Layer 10 of a small transformer language model trained on English Wikipedia (14 layers, counted from 0, width 96).
A neuron's activation on a vector x is SiLU(gate . x) times (in . x), where the dot is the dot product.

Input weights of the MLP neurons that the questions are about. A number n stands for (n - 128) times 0.0036.
n13 gate: 139, 132, 144, 202, 149, 100, 138, 124, 162, 122, 112, 95, 152, 144, 121, 125, 113, 114, 103, 129, 89, 84, 153, 99, 127, 136, 91, 109, 159, 118, 173, 98, 124, 113, 145, 138, 72, 87, 116, 124, 139, 146, 180, 119, 115, 144, 121, 135, 195, 126, 122, 141, 70, 112, 135, 78, 145, 184, 182, 139, 86, 110, 115, 164, 102, 132, 139, 137, 78, 92, 167, 84, 139, 125, 145, 120, 81, 118, 122, 97, 167, 119, 111, 125, 128, 111, 95, 155, 117, 145, 69, 142, 125, 137, 105, 143
n42 gate: 107, 81, 60, 116, 129, 101, 132, 123, 157, 127, 123, 83, 128, 162, 139, 124, 105, 109, 109, 115, 101, 138, 100, 131, 146, 87, 81, 171, 152, 183, 117, 83, 131, 126, 134, 125, 77, 135, 123, 128, 113, 152, 86, 102, 97, 118, 132, 136, 136, 154, 119, 193, 71, 130, 123, 109, 122, 97, 124, 137, 93, 72, 100, 146, 101, 133, 124, 65, 173, 99, 94, 184, 99, 149, 197, 86, 148, 136, 112, 119, 104, 74, 116, 96, 74, 161, 143, 111, 158, 139, 103, 139, 135, 122, 95, 130
n106 gate: 84, 117, 126, 113, 124, 119, 80, 109, 122, 138, 102, 113, 118, 146, 154, 186, 113, 107, 171, 125, 142, 158, 117, 134, 120, 165, 144, 96, 170, 102, 133, 123, 105, 141, 107, 98, 125, 113, 132, 115, 146, 138, 127, 139, 155, 87, 101, 110, 125, 87, 135, 92, 112, 111, 161, 145, 137, 134, 89, 67, 104, 148, 85, 144, 137, 166, 94, 142, 94, 124, 122, 135, 169, 129, 154, 116, 97, 106, 125, 107, 113, 116, 88, 106, 190, 133, 144, 109, 168, 133, 128, 176, 150, 128, 126, 92
n122 gate: 156, 102, 135, 62, 99, 137, 175, 130, 171, 142, 121, 166, 157, 178, 151, 124, 141, 95, 141, 169, 127, 81, 110, 124, 133, 108, 105, 187, 112, 137, 139, 122, 128, 97, 57, 141, 112, 109, 137, 159, 132, 93, 137, 114, 234, 125, 137, 144, 117, 128, 143, 126, 70, 145, 143, 140, 113, 130, 129, 72, 112, 145, 124, 139, 164, 150, 179, 62, 125, 134, 155, 102, 157, 146, 137, 182, 135, 160, 123, 137, 121, 165, 125, 113, 164, 152, 133, 129, 134, 113, 125, 93, 103, 131, 173, 130
n134 gate: 103, 54, 113, 115, 169, 116, 163, 134, 92, 89, 123, 171, 150, 97, 52, 105, 155, 138, 138, 210, 149, 159, 131, 116, 113, 92, 202, 177, 111, 212, 95, 141, 116, 121, 107, 116, 122, 143, 104, 80, 140, 150, 175, 150, 156, 123, 76, 146, 161, 119, 112, 84, 168, 107, 88, 126, 107, 181, 105, 157, 78, 167, 122, 143, 85, 151, 125, 172, 107, 126, 124, 138, 136, 100, 179, 134, 111, 169, 160, 115, 192, 96, 171, 172, 93, 162, 168, 29, 125, 116, 114, 131, 141, 139, 136, 114
n160 gate: 139, 127, 92, 105, 82, 157, 66, 165, 164, 154, 130, 160, 111, 126, 154, 91, 67, 116, 114, 114, 129, 64, 154, 107, 130, 148, 78, 148, 159, 183, 119, 80, 132, 111, 113, 107, 75, 128, 121, 130, 94, 159, 109, 145, 136, 85, 250, 129, 140, 136, 100, 175, 130, 126, 145, 97, 137, 121, 124, 132, 107, 120, 129, 155, 101, 155, 160, 107, 130, 131, 191, 126, 112, 107, 217, 84, 169, 88, 139, 147, 91, 144, 110, 151, 91, 151, 148, 162, 124, 101, 134, 133, 98, 183, 151, 147
n199 gate: 118, 85, 155, 78, 123, 105, 128, 140, 164, 142, 93, 101, 121, 164, 117, 105, 136, 152, 100, 98, 116, 120, 102, 91, 87, 169, 119, 216, 164, 148, 81, 63, 91, 184, 188, 120, 137, 114, 159, 130, 128, 96, 115, 134, 150, 113, 117, 98, 97, 112, 149, 168, 153, 54, 138, 115, 174, 115, 107, 145, 135, 80, 134, 89, 129, 123, 145, 73, 148, 205, 137, 98, 150, 145, 134, 96, 77, 129, 86, 130, 140, 138, 124, 140, 101, 154, 191, 153, 127, 135, 167, 145, 101, 162, 84, 170
n243 gate: 121, 143, 206, 41, 127, 83, 104, 148, 127, 124, 107, 136, 132, 110, 125, 106, 128, 101, 193, 134, 132, 147, 139, 98, 197, 101, 127, 113, 169, 126, 140, 132, 137, 123, 161, 151, 143, 167, 96, 148, 126, 158, 154, 120, 174, 138, 98, 132, 88, 141, 175, 135, 135, 131, 113, 125, 122, 160, 82, 158, 77, 144, 125, 131, 140, 120, 177, 113, 115, 172, 136, 74, 112, 127, 124, 126, 114, 101, 76, 143, 194, 91, 91, 138, 161, 83, 106, 178, 144, 112, 165, 108, 156, 139, 178, 174
n13 in: 126, 116, 90, 143, 150, 136, 160, 139, 125, 118, 141, 130, 119, 81, 132, 100, 150, 113, 154, 139, 115, 119, 121, 158, 147, 171, 117, 153, 134, 146, 145, 148, 115, 170, 92, 131, 114, 112, 131, 112, 148, 155, 133, 124, 155, 148, 153, 188, 195, 160, 73, 155, 43, 65, 103, 97, 160, 209, 149, 142, 118, 118, 152, 133, 93, 151, 116, 145, 84, 95, 195, 133, 156, 76, 108, 141, 81, 74, 165, 121, 112, 152, 190, 173, 131, 158, 103, 131, 94, 130, 140, 134, 153, 152, 141, 129
n42 in: 120, 119, 113, 121, 116, 147, 147, 160, 137, 137, 82, 79, 123, 131, 162, 125, 65, 138, 114, 187, 114, 161, 92, 109, 103, 159, 125, 152, 100, 174, 128, 114, 147, 129, 172, 154, 90, 156, 131, 102, 206, 147, 138, 110, 128, 78, 105, 125, 101, 175, 179, 71, 149, 119, 171, 133, 135, 106, 88, 149, 104, 113, 102, 92, 110, 126, 138, 143, 139, 133, 87, 175, 101, 122, 136, 91, 127, 108, 105, 108, 132, 54, 122, 101, 61, 113, 151, 187, 149, 125, 151, 119, 104, 120, 103, 102
n106 in: 122, 100, 137, 110, 83, 100, 120, 82, 131, 119, 160, 78, 199, 145, 153, 138, 107, 151, 145, 143, 130, 103, 120, 67, 94, 129, 106, 120, 110, 106, 108, 118, 136, 169, 151, 133, 187, 66, 171, 139, 200, 144, 160, 164, 61, 103, 162, 94, 153, 123, 94, 173, 122, 119, 175, 173, 157, 122, 87, 118, 70, 146, 99, 112, 130, 160, 87, 106, 133, 111, 164, 129, 105, 169, 133, 134, 99, 116, 91, 120, 157, 135, 124, 134, 141, 98, 146, 126, 188, 110, 124, 135, 136, 159, 37, 147
n122 in: 85, 133, 115, 78, 146, 103, 136, 134, 156, 106, 129, 105, 138, 138, 162, 139, 124, 101, 57, 129, 128, 129, 137, 79, 150, 144, 133, 155, 81, 173, 145, 221, 118, 156, 97, 92, 144, 187, 98, 82, 107, 120, 164, 160, 201, 119, 151, 126, 184, 157, 118, 142, 125, 84, 166, 98, 104, 110, 106, 134, 106, 142, 158, 153, 114, 155, 198, 140, 156, 189, 117, 134, 123, 121, 117, 99, 150, 163, 90, 198, 122, 72, 147, 116, 123, 177, 139, 124, 136, 94, 121, 132, 90, 169, 116, 99
n134 in: 181, 167, 120, 171, 96, 155, 75, 144, 187, 167, 108, 86, 155, 101, 137, 85, 130, 119, 132, 121, 136, 97, 136, 114, 203, 183, 100, 95, 113, 119, 143, 207, 114, 141, 164, 121, 119, 141, 167, 131, 155, 158, 121, 74, 152, 65, 139, 75, 142, 127, 163, 139, 79, 74, 106, 88, 142, 130, 144, 111, 98, 126, 126, 113, 150, 106, 134, 106, 106, 108, 109, 32, 108, 103, 134, 143, 165, 80, 154, 123, 116, 129, 85, 137, 120, 107, 106, 103, 113, 138, 117, 161, 165, 129, 118, 102
n160 in: 84, 103, 84, 89, 100, 93, 109, 157, 180, 138, 108, 131, 138, 142, 153, 118, 99, 110, 113, 168, 121, 119, 160, 102, 166, 140, 78, 132, 111, 167, 109, 92, 82, 176, 119, 97, 123, 94, 113, 106, 128, 123, 148, 107, 138, 116, 227, 100, 129, 92, 123, 155, 130, 96, 144, 137, 54, 161, 124, 102, 154, 134, 134, 148, 111, 187, 173, 91, 177, 161, 124, 119, 154, 96, 227, 117, 135, 128, 98, 90, 144, 138, 92, 139, 125, 113, 171, 123, 143, 88, 147, 154, 85, 191, 132, 136
n199 in: 129, 80, 172, 109, 131, 108, 209, 143, 159, 107, 137, 101, 91, 137, 155, 117, 131, 111, 116, 84, 134, 94, 168, 93, 103, 189, 83, 200, 147, 125, 114, 85, 141, 157, 112, 144, 144, 105, 152, 162, 99, 131, 88, 186, 123, 162, 103, 109, 132, 130, 87, 126, 109, 140, 58, 120, 115, 118, 133, 154, 162, 85, 129, 113, 149, 144, 117, 129, 174, 159, 94, 104, 123, 181, 130, 162, 95, 175, 123, 157, 123, 104, 110, 120, 148, 127, 120, 137, 182, 149, 184, 95, 83, 136, 109, 106
n243 in: 159, 95, 149, 83, 110, 110, 115, 144, 109, 116, 113, 227, 131, 90, 116, 112, 154, 142, 212, 151, 97, 97, 122, 133, 142, 114, 143, 196, 164, 133, 133, 116, 83, 143, 144, 179, 150, 179, 102, 87, 74, 151, 164, 132, 137, 118, 72, 136, 162, 136, 112, 121, 114, 115, 146, 160, 122, 133, 96, 121, 154, 181, 97, 140, 127, 123, 183, 123, 103, 146, 148, 111, 86, 134, 179, 119, 104, 105, 115, 160, 140, 129, 64, 131, 119, 114, 137, 178, 133, 114, 161, 115, 134, 175, 157, 165

Each question shows a token from some text and the vector x that enters the MLP there. A number n stands for (n - 128) times 0.04.

"reality ": 115, 147, 125, 110, 107, 139, 137, 157, 126, 113, 148, 130, 122, 123, 108, 118, 127, 142, 111, 140, 117, 144, 115, 94, 128, 187, 127, 108, 114, 111, 111, 134, 106, 105, 114, 176, 116, 99, 156, 120, 92, 173, 98, 125, 135, 166, 144, 86, 134, 138, 109, 135, 137, 112, 138, 132, 147, 114, 148, 127, 113, 111, 133, 168, 128, 128, 117, 180, 134, 130, 105, 154, 148, 114, 142, 107, 142, 126, 127, 119, 145, 115, 128, 123, 153, 120, 110, 120, 127, 150, 118, 132, 160, 140, 131, 178
The most active neuron and its activation: n13, at about 0.14

"C": 135, 121, 136, 103, 139, 149, 133, 128, 119, 137, 148, 147, 107, 129, 126, 143, 120, 119, 135, 127, 116, 97, 107, 135, 83, 167, 132, 130, 116, 129, 103, 126, 121, 130, 96, 145, 193, 142, 109, 130, 59, 156, 124, 114, 175, 169, 108, 128, 119, 138, 110, 129, 100, 126, 102, 126, 146, 129, 139, 112, 128, 130, 134, 165, 120, 104, 119, 169, 123, 120, 122, 129, 129, 125, 148, 119, 179, 128, 128, 123, 146, 127, 127, 129, 122, 122, 110, 133, 128, 133, 113, 132, 146, 160, 119, 132
The neuron with the highest activation: n42

"Jan ": 124, 138, 110, 109, 116, 131, 130, 145, 101, 117, 131, 119, 131, 111, 123, 121, 124, 136, 91, 141, 130, 122, 135, 114, 93, 183, 128, 117, 144, 116, 96, 149, 108, 120, 101, 126, 154, 187, 117, 105, 99, 143, 122, 128, 166, 115, 127, 121, 99, 137, 106, 114, 83, 130, 120, 114, 109, 110, 168, 133, 93, 106, 164, 148, 116, 146, 130, 149, 144, 122, 97, 133, 143, 129, 154, 147, 132, 128, 127, 139, 120, 114, 122, 149, 148, 92, 136, 115, 157, 121, 119, 115, 158, 148, 149, 141
The three highest activations, in order: n134, n160, n122

"Tour ": 111, 153, 152, 142, 132, 165, 108, 145, 98, 125, 145, 125, 123, 110, 144, 129, 112, 144, 139, 131, 97, 143, 112, 104, 118, 161, 111, 104, 115, 98, 102, 140, 100, 95, 126, 171, 104, 135, 149, 115, 111, 136, 129, 130, 160, 135, 154, 135, 142, 123, 94, 111, 102, 100, 133, 135, 124, 118, 128, 127, 108, 123, 149, 185, 124, 122, 105, 160, 138, 152, 97, 121, 141, 104, 143, 132, 144, 86, 120, 118, 142, 99, 140, 121, 155, 112, 96, 129, 123, 151, 119, 129, 168, 152, 128, 138
Which two neurons fire most, strongest first? n13, n199

"0 ": 150, 124, 153, 137, 125, 150, 144, 133, 102, 122, 159, 85, 130, 93, 139, 116, 135, 154, 149, 121, 105, 122, 96, 116, 147, 146, 115, 157, 139, 114, 98, 140, 110, 110, 118, 104, 115, 148, 119, 94, 121, 139, 130, 106, 180, 167, 139, 90, 127, 118, 92, 96, 107, 125, 142, 121, 138, 112, 143, 131, 135, 106, 151, 159, 122, 128, 124, 120, 120, 121, 111, 107, 139, 122, 114, 127, 152, 98, 124, 147, 157, 104, 154, 124, 147, 137, 139, 92, 142, 135, 156, 152, 138, 142, 169, 154
Which two neurons fire most, strongest first? n134, n122

"Anna ": 134, 131, 119, 121, 120, 144, 166, 149, 120, 129, 98, 149, 116, 106, 118, 145, 115, 158, 116, 110, 124, 124, 129, 99, 97, 195, 97, 126, 128, 100, 123, 145, 107, 132, 95, 104, 175, 141, 132, 118, 88, 152, 108, 111, 139, 133, 147, 131, 98, 155, 99, 111, 95, 122, 118, 142, 109, 118, 167, 129, 125, 124, 155, 154, 129, 139, 129, 159, 126, 155, 116, 138, 126, 125, 146, 133, 128, 140, 134, 154, 148, 138, 121, 120, 121, 125, 128, 117, 133, 131, 98, 135, 143, 138, 105, 132
The most active neuron and its activation: n42, at about 0.18

"\n": 125, 138, 153, 107, 111, 157, 151, 148, 129, 130, 148, 109, 126, 170, 144, 150, 87, 125, 91, 134, 139, 107, 127, 95, 135, 172, 127, 127, 137, 76, 99, 110, 134, 108, 130, 134, 141, 126, 135, 106, 122, 130, 125, 124, 157, 114, 133, 108, 142, 125, 112, 114, 102, 117, 142, 112, 123, 120, 132, 110, 97, 119, 123, 155, 101, 151, 181, 118, 142, 109, 119, 129, 137, 132, 123, 130, 157, 101, 92, 149, 148, 124, 133, 165, 143, 160, 129, 131, 133, 139, 94, 124, 163, 149, 117, 139
The neuron with the highest activation: n122

"S": 128, 116, 145, 100, 147, 181, 126, 166, 117, 144, 137, 144, 122, 111, 123, 132, 115, 128, 146, 143, 128, 112, 105, 143, 85, 173, 141, 112, 125, 117, 129, 130, 141, 127, 107, 168, 204, 145, 118, 118, 90, 158, 138, 125, 146, 131, 105, 114, 111, 129, 142, 101, 115, 130, 142, 118, 124, 129, 135, 101, 135, 116, 131, 152, 118, 135, 119, 135, 115, 119, 151, 118, 119, 109, 128, 103, 142, 120, 116, 146, 124, 146, 146, 153, 139, 106, 122, 150, 135, 120, 115, 114, 158, 155, 131, 82
The neuron with the highest activation: n243

"Games ": 137, 139, 141, 118, 129, 170, 132, 148, 144, 137, 100, 139, 132, 99, 140, 129, 118, 144, 130, 134, 101, 141, 132, 110, 106, 186, 98, 91, 119, 98, 123, 149, 108, 120, 120, 150, 115, 140, 161, 125, 87, 140, 83, 109, 149, 133, 123, 115, 144, 118, 81, 105, 133, 141, 127, 139, 128, 121, 136, 109, 131, 120, 126, 163, 139, 102, 117, 115, 128, 137, 123, 123, 123, 134, 140, 132, 147, 87, 107, 137, 132, 100, 146, 156, 140, 118, 119, 117, 135, 129, 100, 131, 171, 166, 136, 111
The neuron with the highest activation: n42

"\"": 114, 109, 146, 118, 129, 148, 158, 125, 117, 123, 116, 117, 124, 128, 165, 128, 140, 156, 73, 135, 155, 129, 113, 84, 132, 178, 133, 134, 112, 116, 120, 109, 114, 118, 123, 131, 151, 144, 137, 134, 92, 149, 98, 149, 130, 125, 113, 143, 107, 153, 102, 136, 108, 140, 120, 114, 134, 103, 154, 128, 144, 116, 153, 147, 124, 139, 161, 119, 101, 132, 111, 126, 126, 145, 154, 120, 139, 110, 107, 135, 131, 142, 130, 144, 130, 171, 138, 94, 139, 124, 100, 128, 154, 183, 125, 163
The most active neuron and its activation: n199, at about 2.4

"| ": 133, 100, 149, 115, 135, 136, 153, 159, 120, 135, 127, 138, 126, 131, 136, 119, 105, 129, 95, 146, 126, 123, 111, 107, 109, 190, 152, 135, 132, 73, 119, 110, 100, 122, 125, 100, 129, 148, 123, 113, 110, 139, 111, 123, 149, 136, 105, 126, 128, 131, 101, 104, 83, 125, 119, 90, 137, 128, 149, 106, 100, 110, 144, 162, 111, 134, 156, 104, 124, 131, 111, 125, 131, 148, 132, 140, 158, 82, 111, 143, 122, 92, 146, 153, 119, 130, 110, 121, 122, 129, 111, 134, 152, 136, 133, 158
The most active neuron and its activation: n13, at about 0.98

"The ": 128, 120, 156, 117, 123, 153, 145, 132, 98, 135, 120, 124, 131, 104, 146, 117, 133, 153, 113, 129, 135, 107, 125, 116, 109, 232, 130, 125, 121, 124, 135, 133, 120, 139, 105, 135, 169, 123, 106, 121, 108, 159, 108, 141, 129, 146, 131, 133, 124, 124, 118, 133, 110, 121, 126, 131, 132, 96, 139, 117, 99, 126, 126, 144, 130, 157, 99, 157, 133, 134, 139, 128, 123, 111, 167, 120, 137, 133, 117, 139, 103, 116, 132, 143, 135, 140, 89, 127, 131, 164, 111, 153, 156, 153, 154, 169
Which two neurons fire most, strongest first? n106, n42

". ": 129, 118, 147, 105, 93, 126, 153, 112, 135, 143, 128, 121, 118, 183, 127, 135, 115, 118, 100, 138, 156, 130, 135, 100, 126, 199, 137, 121, 138, 91, 114, 93, 110, 92, 119, 119, 135, 136, 123, 123, 97, 124, 98, 127, 144, 110, 131, 129, 130, 131, 116, 127, 91, 142, 126, 109, 132, 129, 149, 90, 105, 124, 135, 140, 106, 149, 159, 95, 120, 117, 110, 139, 138, 146, 145, 140, 168, 76, 118, 122, 136, 118, 121, 154, 146, 146, 140, 104, 137, 105, 94, 125, 143, 142, 112, 148
The neuron with the highest activation: n160

"Sebastian ": 127, 107, 153, 140, 104, 151, 144, 152, 107, 125, 145, 112, 133, 93, 99, 158, 125, 137, 146, 120, 97, 125, 142, 126, 106, 177, 121, 118, 147, 100, 117, 132, 123, 118, 94, 126, 172, 157, 111, 110, 119, 131, 128, 134, 143, 123, 149, 130, 109, 131, 122, 126, 84, 127, 136, 129, 144, 132, 143, 126, 103, 116, 157, 148, 122, 123, 104, 162, 129, 175, 99, 143, 141, 120, 164, 130, 146, 129, 117, 164, 121, 125, 120, 104, 162, 110, 147, 104, 133, 153, 107, 132, 165, 150, 155, 131
The neuron with the highest activation: n42

"si": 128, 126, 133, 108, 133, 164, 139, 160, 116, 141, 125, 139, 127, 100, 148, 144, 135, 104, 114, 129, 129, 147, 124, 152, 93, 126, 150, 123, 139, 90, 130, 126, 131, 157, 139, 133, 189, 154, 150, 90, 115, 151, 103, 142, 141, 149, 119, 114, 137, 117, 105, 148, 120, 138, 155, 118, 100, 148, 140, 130, 119, 153, 161, 123, 122, 114, 107, 138, 158, 135, 161, 139, 151, 141, 140, 107, 150, 125, 138, 141, 182, 101, 138, 140, 157, 108, 93, 97, 120, 136, 132, 127, 148, 129, 128, 135
The most active neuron and its activation: n42, at about 0.37

"' ": 133, 127, 162, 114, 127, 160, 157, 102, 145, 122, 142, 92, 126, 107, 153, 141, 134, 119, 117, 150, 113, 137, 139, 88, 135, 211, 140, 121, 127, 96, 129, 114, 106, 115, 109, 150, 122, 127, 153, 128, 97, 142, 130, 104, 143, 118, 136, 125, 139, 122, 133, 112, 138, 111, 136, 117, 126, 92, 150, 140, 129, 114, 155, 149, 130, 136, 152, 153, 110, 146, 97, 114, 133, 98, 132, 112, 138, 144, 107, 108, 146, 130, 136, 120, 130, 133, 103, 141, 109, 128, 114, 129, 145, 173, 116, 137
The neuron with the highest activation: n199

"Alexand": 130, 164, 136, 123, 114, 163, 140, 147, 102, 137, 160, 125, 117, 62, 115, 140, 121, 128, 128, 113, 115, 114, 123, 133, 126, 151, 121, 85, 131, 109, 116, 160, 137, 148, 116, 117, 160, 176, 110, 97, 122, 158, 147, 127, 149, 151, 131, 136, 114, 130, 154, 125, 91, 162, 143, 132, 148, 134, 123, 100, 151, 130, 121, 139, 145, 140, 91, 166, 128, 135, 180, 133, 151, 133, 147, 134, 168, 135, 114, 132, 128, 132, 127, 142, 140, 87, 136, 108, 166, 133, 94, 115, 124, 122, 121, 136
The three highest activations, in order: n42, n199, n160

"Black ": 118, 127, 141, 126, 106, 142, 160, 146, 111, 110, 133, 121, 120, 77, 115, 150, 140, 141, 135, 117, 117, 142, 124, 119, 99, 206, 138, 114, 132, 92, 115, 111, 120, 135, 102, 129, 173, 130, 120, 97, 105, 151, 87, 107, 106, 152, 120, 153, 125, 133, 106, 114, 112, 119, 129, 138, 125, 109, 147, 126, 98, 123, 132, 140, 128, 151, 125, 157, 124, 131, 128, 127, 116, 111, 141, 100, 139, 148, 159, 149, 115, 113, 129, 136, 139, 137, 115, 104, 158, 152, 99, 150, 146, 127, 136, 153
The three highest activations, in order: n160, n42, n122

", ": 123, 145, 157, 122, 122, 134, 162, 138, 151, 142, 139, 102, 109, 132, 131, 114, 122, 111, 116, 128, 147, 137, 122, 74, 106, 205, 130, 113, 124, 92, 137, 134, 135, 104, 131, 125, 132, 149, 144, 129, 90, 154, 128, 127, 149, 119, 133, 138, 134, 126, 105, 118, 93, 128, 129, 124, 137, 121, 156, 138, 109, 134, 150, 155, 129, 142, 149, 114, 117, 125, 114, 125, 131, 112, 140, 143, 145, 84, 110, 136, 128, 128, 155, 149, 107, 137, 148, 130, 111, 146, 88, 147, 155, 132, 81, 134
The neuron with the highest activation: n13

"currently ": 122, 154, 142, 103, 136, 149, 157, 117, 148, 112, 101, 151, 105, 146, 119, 138, 121, 136, 142, 129, 115, 146, 134, 99, 108, 181, 170, 135, 148, 141, 129, 159, 118, 90, 127, 135, 127, 120, 164, 117, 107, 160, 140, 130, 119, 127, 141, 132, 130, 159, 108, 95, 90, 115, 116, 120, 123, 117, 128, 123, 102, 77, 121, 157, 115, 145, 117, 87, 129, 109, 89, 122, 134, 138, 139, 108, 137, 110, 123, 125, 137, 127, 160, 122, 127, 151, 121, 119, 144, 134, 130, 116, 158, 169, 87, 125
The neuron with the highest activation: n42

"i": 117, 140, 156, 140, 134, 133, 135, 144, 95, 144, 154, 146, 87, 106, 115, 142, 134, 124, 135, 142, 114, 118, 102, 152, 107, 140, 148, 119, 142, 92, 106, 124, 131, 110, 135, 139, 164, 120, 144, 114, 109, 150, 133, 159, 165, 154, 137, 119, 149, 128, 104, 122, 96, 110, 125, 131, 150, 104, 119, 78, 127, 97, 139, 147, 91, 109, 115, 143, 159, 122, 137, 133, 133, 123, 138, 103, 142, 137, 118, 143, 169, 110, 127, 139, 158, 134, 126, 109, 146, 142, 139, 130, 165, 171, 95, 130
The three highest activations, in order: n106, n42, n160

"Timothy ": 112, 99, 136, 138, 116, 167, 174, 136, 129, 128, 116, 141, 119, 107, 120, 171, 136, 152, 127, 136, 118, 124, 159, 86, 94, 168, 118, 131, 140, 96, 133, 143, 141, 122, 104, 135, 167, 151, 101, 120, 109, 146, 118, 127, 153, 147, 132, 120, 95, 166, 122, 127, 106, 133, 124, 115, 136, 123, 155, 120, 100, 120, 170, 137, 129, 140, 122, 166, 120, 132, 125, 130, 129, 143, 159, 118, 149, 150, 152, 162, 114, 129, 116, 127, 128, 153, 140, 102, 113, 142, 106, 143, 150, 153, 138, 140
Which two neurons fire most, strongest first? n122, n42

"’": 129, 141, 153, 127, 149, 177, 149, 152, 115, 113, 164, 99, 134, 94, 154, 122, 133, 111, 102, 146, 110, 132, 128, 97, 185, 130, 128, 150, 154, 103, 125, 176, 127, 108, 142, 164, 154, 166, 150, 121, 82, 139, 107, 120, 134, 142, 116, 128, 130, 129, 160, 149, 99, 149, 125, 109, 134, 115, 126, 135, 114, 149, 149, 150, 127, 138, 144, 151, 126, 123, 134, 116, 146, 132, 125, 120, 147, 114, 105, 122, 126, 131, 167, 143, 132, 126, 136, 136, 105, 157, 104, 110, 155, 148, 145, 131
The three highest activations, in order: n243, n106, n160

"and ": 129, 125, 140, 107, 125, 153, 146, 127, 126, 130, 141, 119, 114, 137, 110, 121, 112, 142, 108, 146, 138, 133, 120, 77, 113, 223, 166, 124, 122, 113, 111, 124, 107, 117, 123, 132, 129, 122, 139, 116, 79, 151, 146, 119, 154, 150, 133, 108, 146, 155, 103, 148, 98, 138, 141, 106, 164, 107, 135, 118, 115, 114, 122, 135, 131, 126, 148, 120, 128, 132, 135, 135, 126, 142, 130, 110, 128, 107, 118, 115, 119, 120, 135, 140, 130, 146, 136, 124, 136, 131, 92, 136, 168, 148, 139, 156
Which two neurons fire most, strongest first? n13, n199

"design": 135, 172, 158, 129, 100, 177, 142, 139, 138, 102, 155, 142, 131, 106, 141, 150, 133, 114, 127, 135, 117, 127, 131, 125, 113, 154, 138, 132, 119, 111, 126, 134, 126, 110, 125, 144, 111, 150, 136, 123, 81, 163, 122, 126, 105, 139, 145, 132, 155, 134, 125, 118, 108, 126, 143, 131, 139, 129, 141, 96, 127, 99, 164, 157, 100, 112, 106, 158, 149, 139, 139, 143, 129, 167, 184, 121, 137, 98, 129, 101, 145, 128, 114, 137, 147, 127, 110, 121, 137, 142, 109, 109, 178, 147, 109, 155
The most active neuron and its activation: n13, at about 0.54

").": 147, 130, 177, 113, 125, 151, 164, 124, 145, 135, 131, 117, 116, 151, 123, 156, 127, 113, 96, 144, 148, 123, 114, 116, 147, 135, 150, 121, 123, 82, 139, 105, 120, 86, 136, 143, 147, 165, 154, 121, 115, 125, 110, 128, 152, 142, 124, 125, 121, 149, 126, 135, 94, 117, 127, 101, 139, 107, 163, 92, 96, 126, 124, 151, 129, 136, 150, 117, 108, 101, 96, 120, 141, 139, 158, 126, 143, 90, 96, 111, 132, 127, 121, 128, 120, 134, 125, 103, 130, 135, 83, 107, 147, 158, 117, 157
The most active neuron and its activation: n122, at about 0.27

"industrial ": 127, 161, 144, 116, 107, 145, 134, 141, 116, 113, 159, 127, 117, 97, 128, 94, 123, 159, 150, 133, 124, 143, 121, 112, 124, 207, 145, 103, 118, 109, 109, 131, 134, 118, 120, 164, 122, 128, 125, 113, 73, 177, 94, 117, 118, 149, 149, 119, 137, 141, 113, 129, 123, 104, 130, 125, 149, 112, 156, 110, 105, 116, 130, 130, 146, 122, 111, 170, 127, 135, 113, 148, 117, 109, 137, 118, 138, 126, 133, 111, 118, 119, 117, 158, 145, 135, 124, 132, 149, 137, 87, 126, 154, 125, 117, 163
The most active neuron and its activation: n122, at about 0.18

"Bro": 123, 101, 113, 152, 150, 159, 138, 158, 100, 134, 173, 125, 153, 79, 126, 126, 124, 138, 128, 129, 117, 118, 98, 157, 84, 120, 127, 98, 131, 106, 109, 123, 127, 134, 120, 140, 167, 148, 117, 97, 91, 174, 120, 129, 127, 142, 119, 127, 114, 147, 133, 124, 121, 155, 129, 151, 156, 155, 132, 116, 103, 102, 129, 148, 137, 113, 113, 141, 137, 154, 162, 115, 152, 114, 142, 133, 156, 108, 112, 126, 145, 115, 110, 126, 131, 122, 89, 125, 120, 147, 101, 159, 154, 125, 94, 100
The neuron with the highest activation: n160

"W": 138, 105, 142, 109, 155, 157, 146, 138, 130, 132, 141, 152, 138, 122, 133, 143, 122, 120, 177, 141, 119, 138, 101, 150, 82, 157, 140, 132, 127, 107, 126, 156, 132, 103, 100, 171, 185, 132, 120, 118, 77, 151, 134, 113, 135, 133, 123, 121, 128, 133, 110, 109, 107, 114, 124, 140, 131, 98, 115, 99, 116, 118, 147, 142, 115, 116, 140, 151, 113, 128, 139, 134, 134, 139, 167, 133, 144, 119, 93, 115, 125, 117, 132, 118, 138, 130, 68, 144, 147, 137, 134, 149, 146, 155, 119, 154
The neuron with the highest activation: n243

"a ": 110, 134, 130, 107, 137, 157, 140, 141, 125, 119, 157, 114, 130, 101, 126, 148, 112, 129, 142, 130, 145, 143, 135, 108, 139, 197, 133, 128, 132, 77, 118, 114, 105, 114, 115, 151, 164, 127, 128, 135, 114, 123, 103, 122, 135, 119, 145, 146, 146, 127, 113, 141, 117, 102, 129, 129, 121, 122, 123, 115, 104, 141, 148, 171, 132, 142, 111, 155, 156, 152, 101, 115, 148, 109, 142, 89, 140, 124, 114, 139, 153, 105, 161, 130, 159, 114, 128, 140, 97, 154, 123, 137, 163, 136, 131, 125
The most active neuron and its activation: n42, at about 0.18

"Gr": 159, 112, 138, 108, 126, 148, 162, 158, 114, 152, 109, 134, 117, 120, 121, 149, 131, 150, 136, 123, 95, 117, 111, 141, 94, 153, 151, 111, 142, 123, 124, 122, 125, 128, 106, 134, 179, 139, 117, 111, 82, 184, 132, 118, 158, 129, 133, 153, 94, 161, 106, 129, 93, 131, 119, 141, 146, 133, 139, 131, 127, 118, 105, 144, 139, 102, 99, 159, 131, 154, 130, 139, 110, 146, 143, 126, 172, 104, 107, 149, 138, 137, 110, 103, 127, 145, 99, 108, 122, 135, 126, 156, 151, 122, 105, 121
The neuron with the highest activation: n160

"serious ": 140, 120, 133, 112, 113, 137, 135, 137, 117, 126, 147, 129, 132, 131, 142, 109, 139, 143, 113, 135, 120, 141, 126, 108, 125, 223, 171, 118, 135, 114, 128, 134, 108, 103, 134, 124, 124, 144, 140, 118, 70, 169, 98, 127, 128, 143, 126, 120, 124, 152, 116, 123, 110, 123, 127, 138, 140, 117, 164, 110, 89, 128, 149, 145, 148, 123, 125, 131, 108, 111, 108, 140, 135, 128, 120, 132, 144, 138, 115, 120, 137, 111, 132, 126, 114, 146, 163, 117, 159, 150, 93, 123, 115, 121, 112, 177
The neuron with the highest activation: n199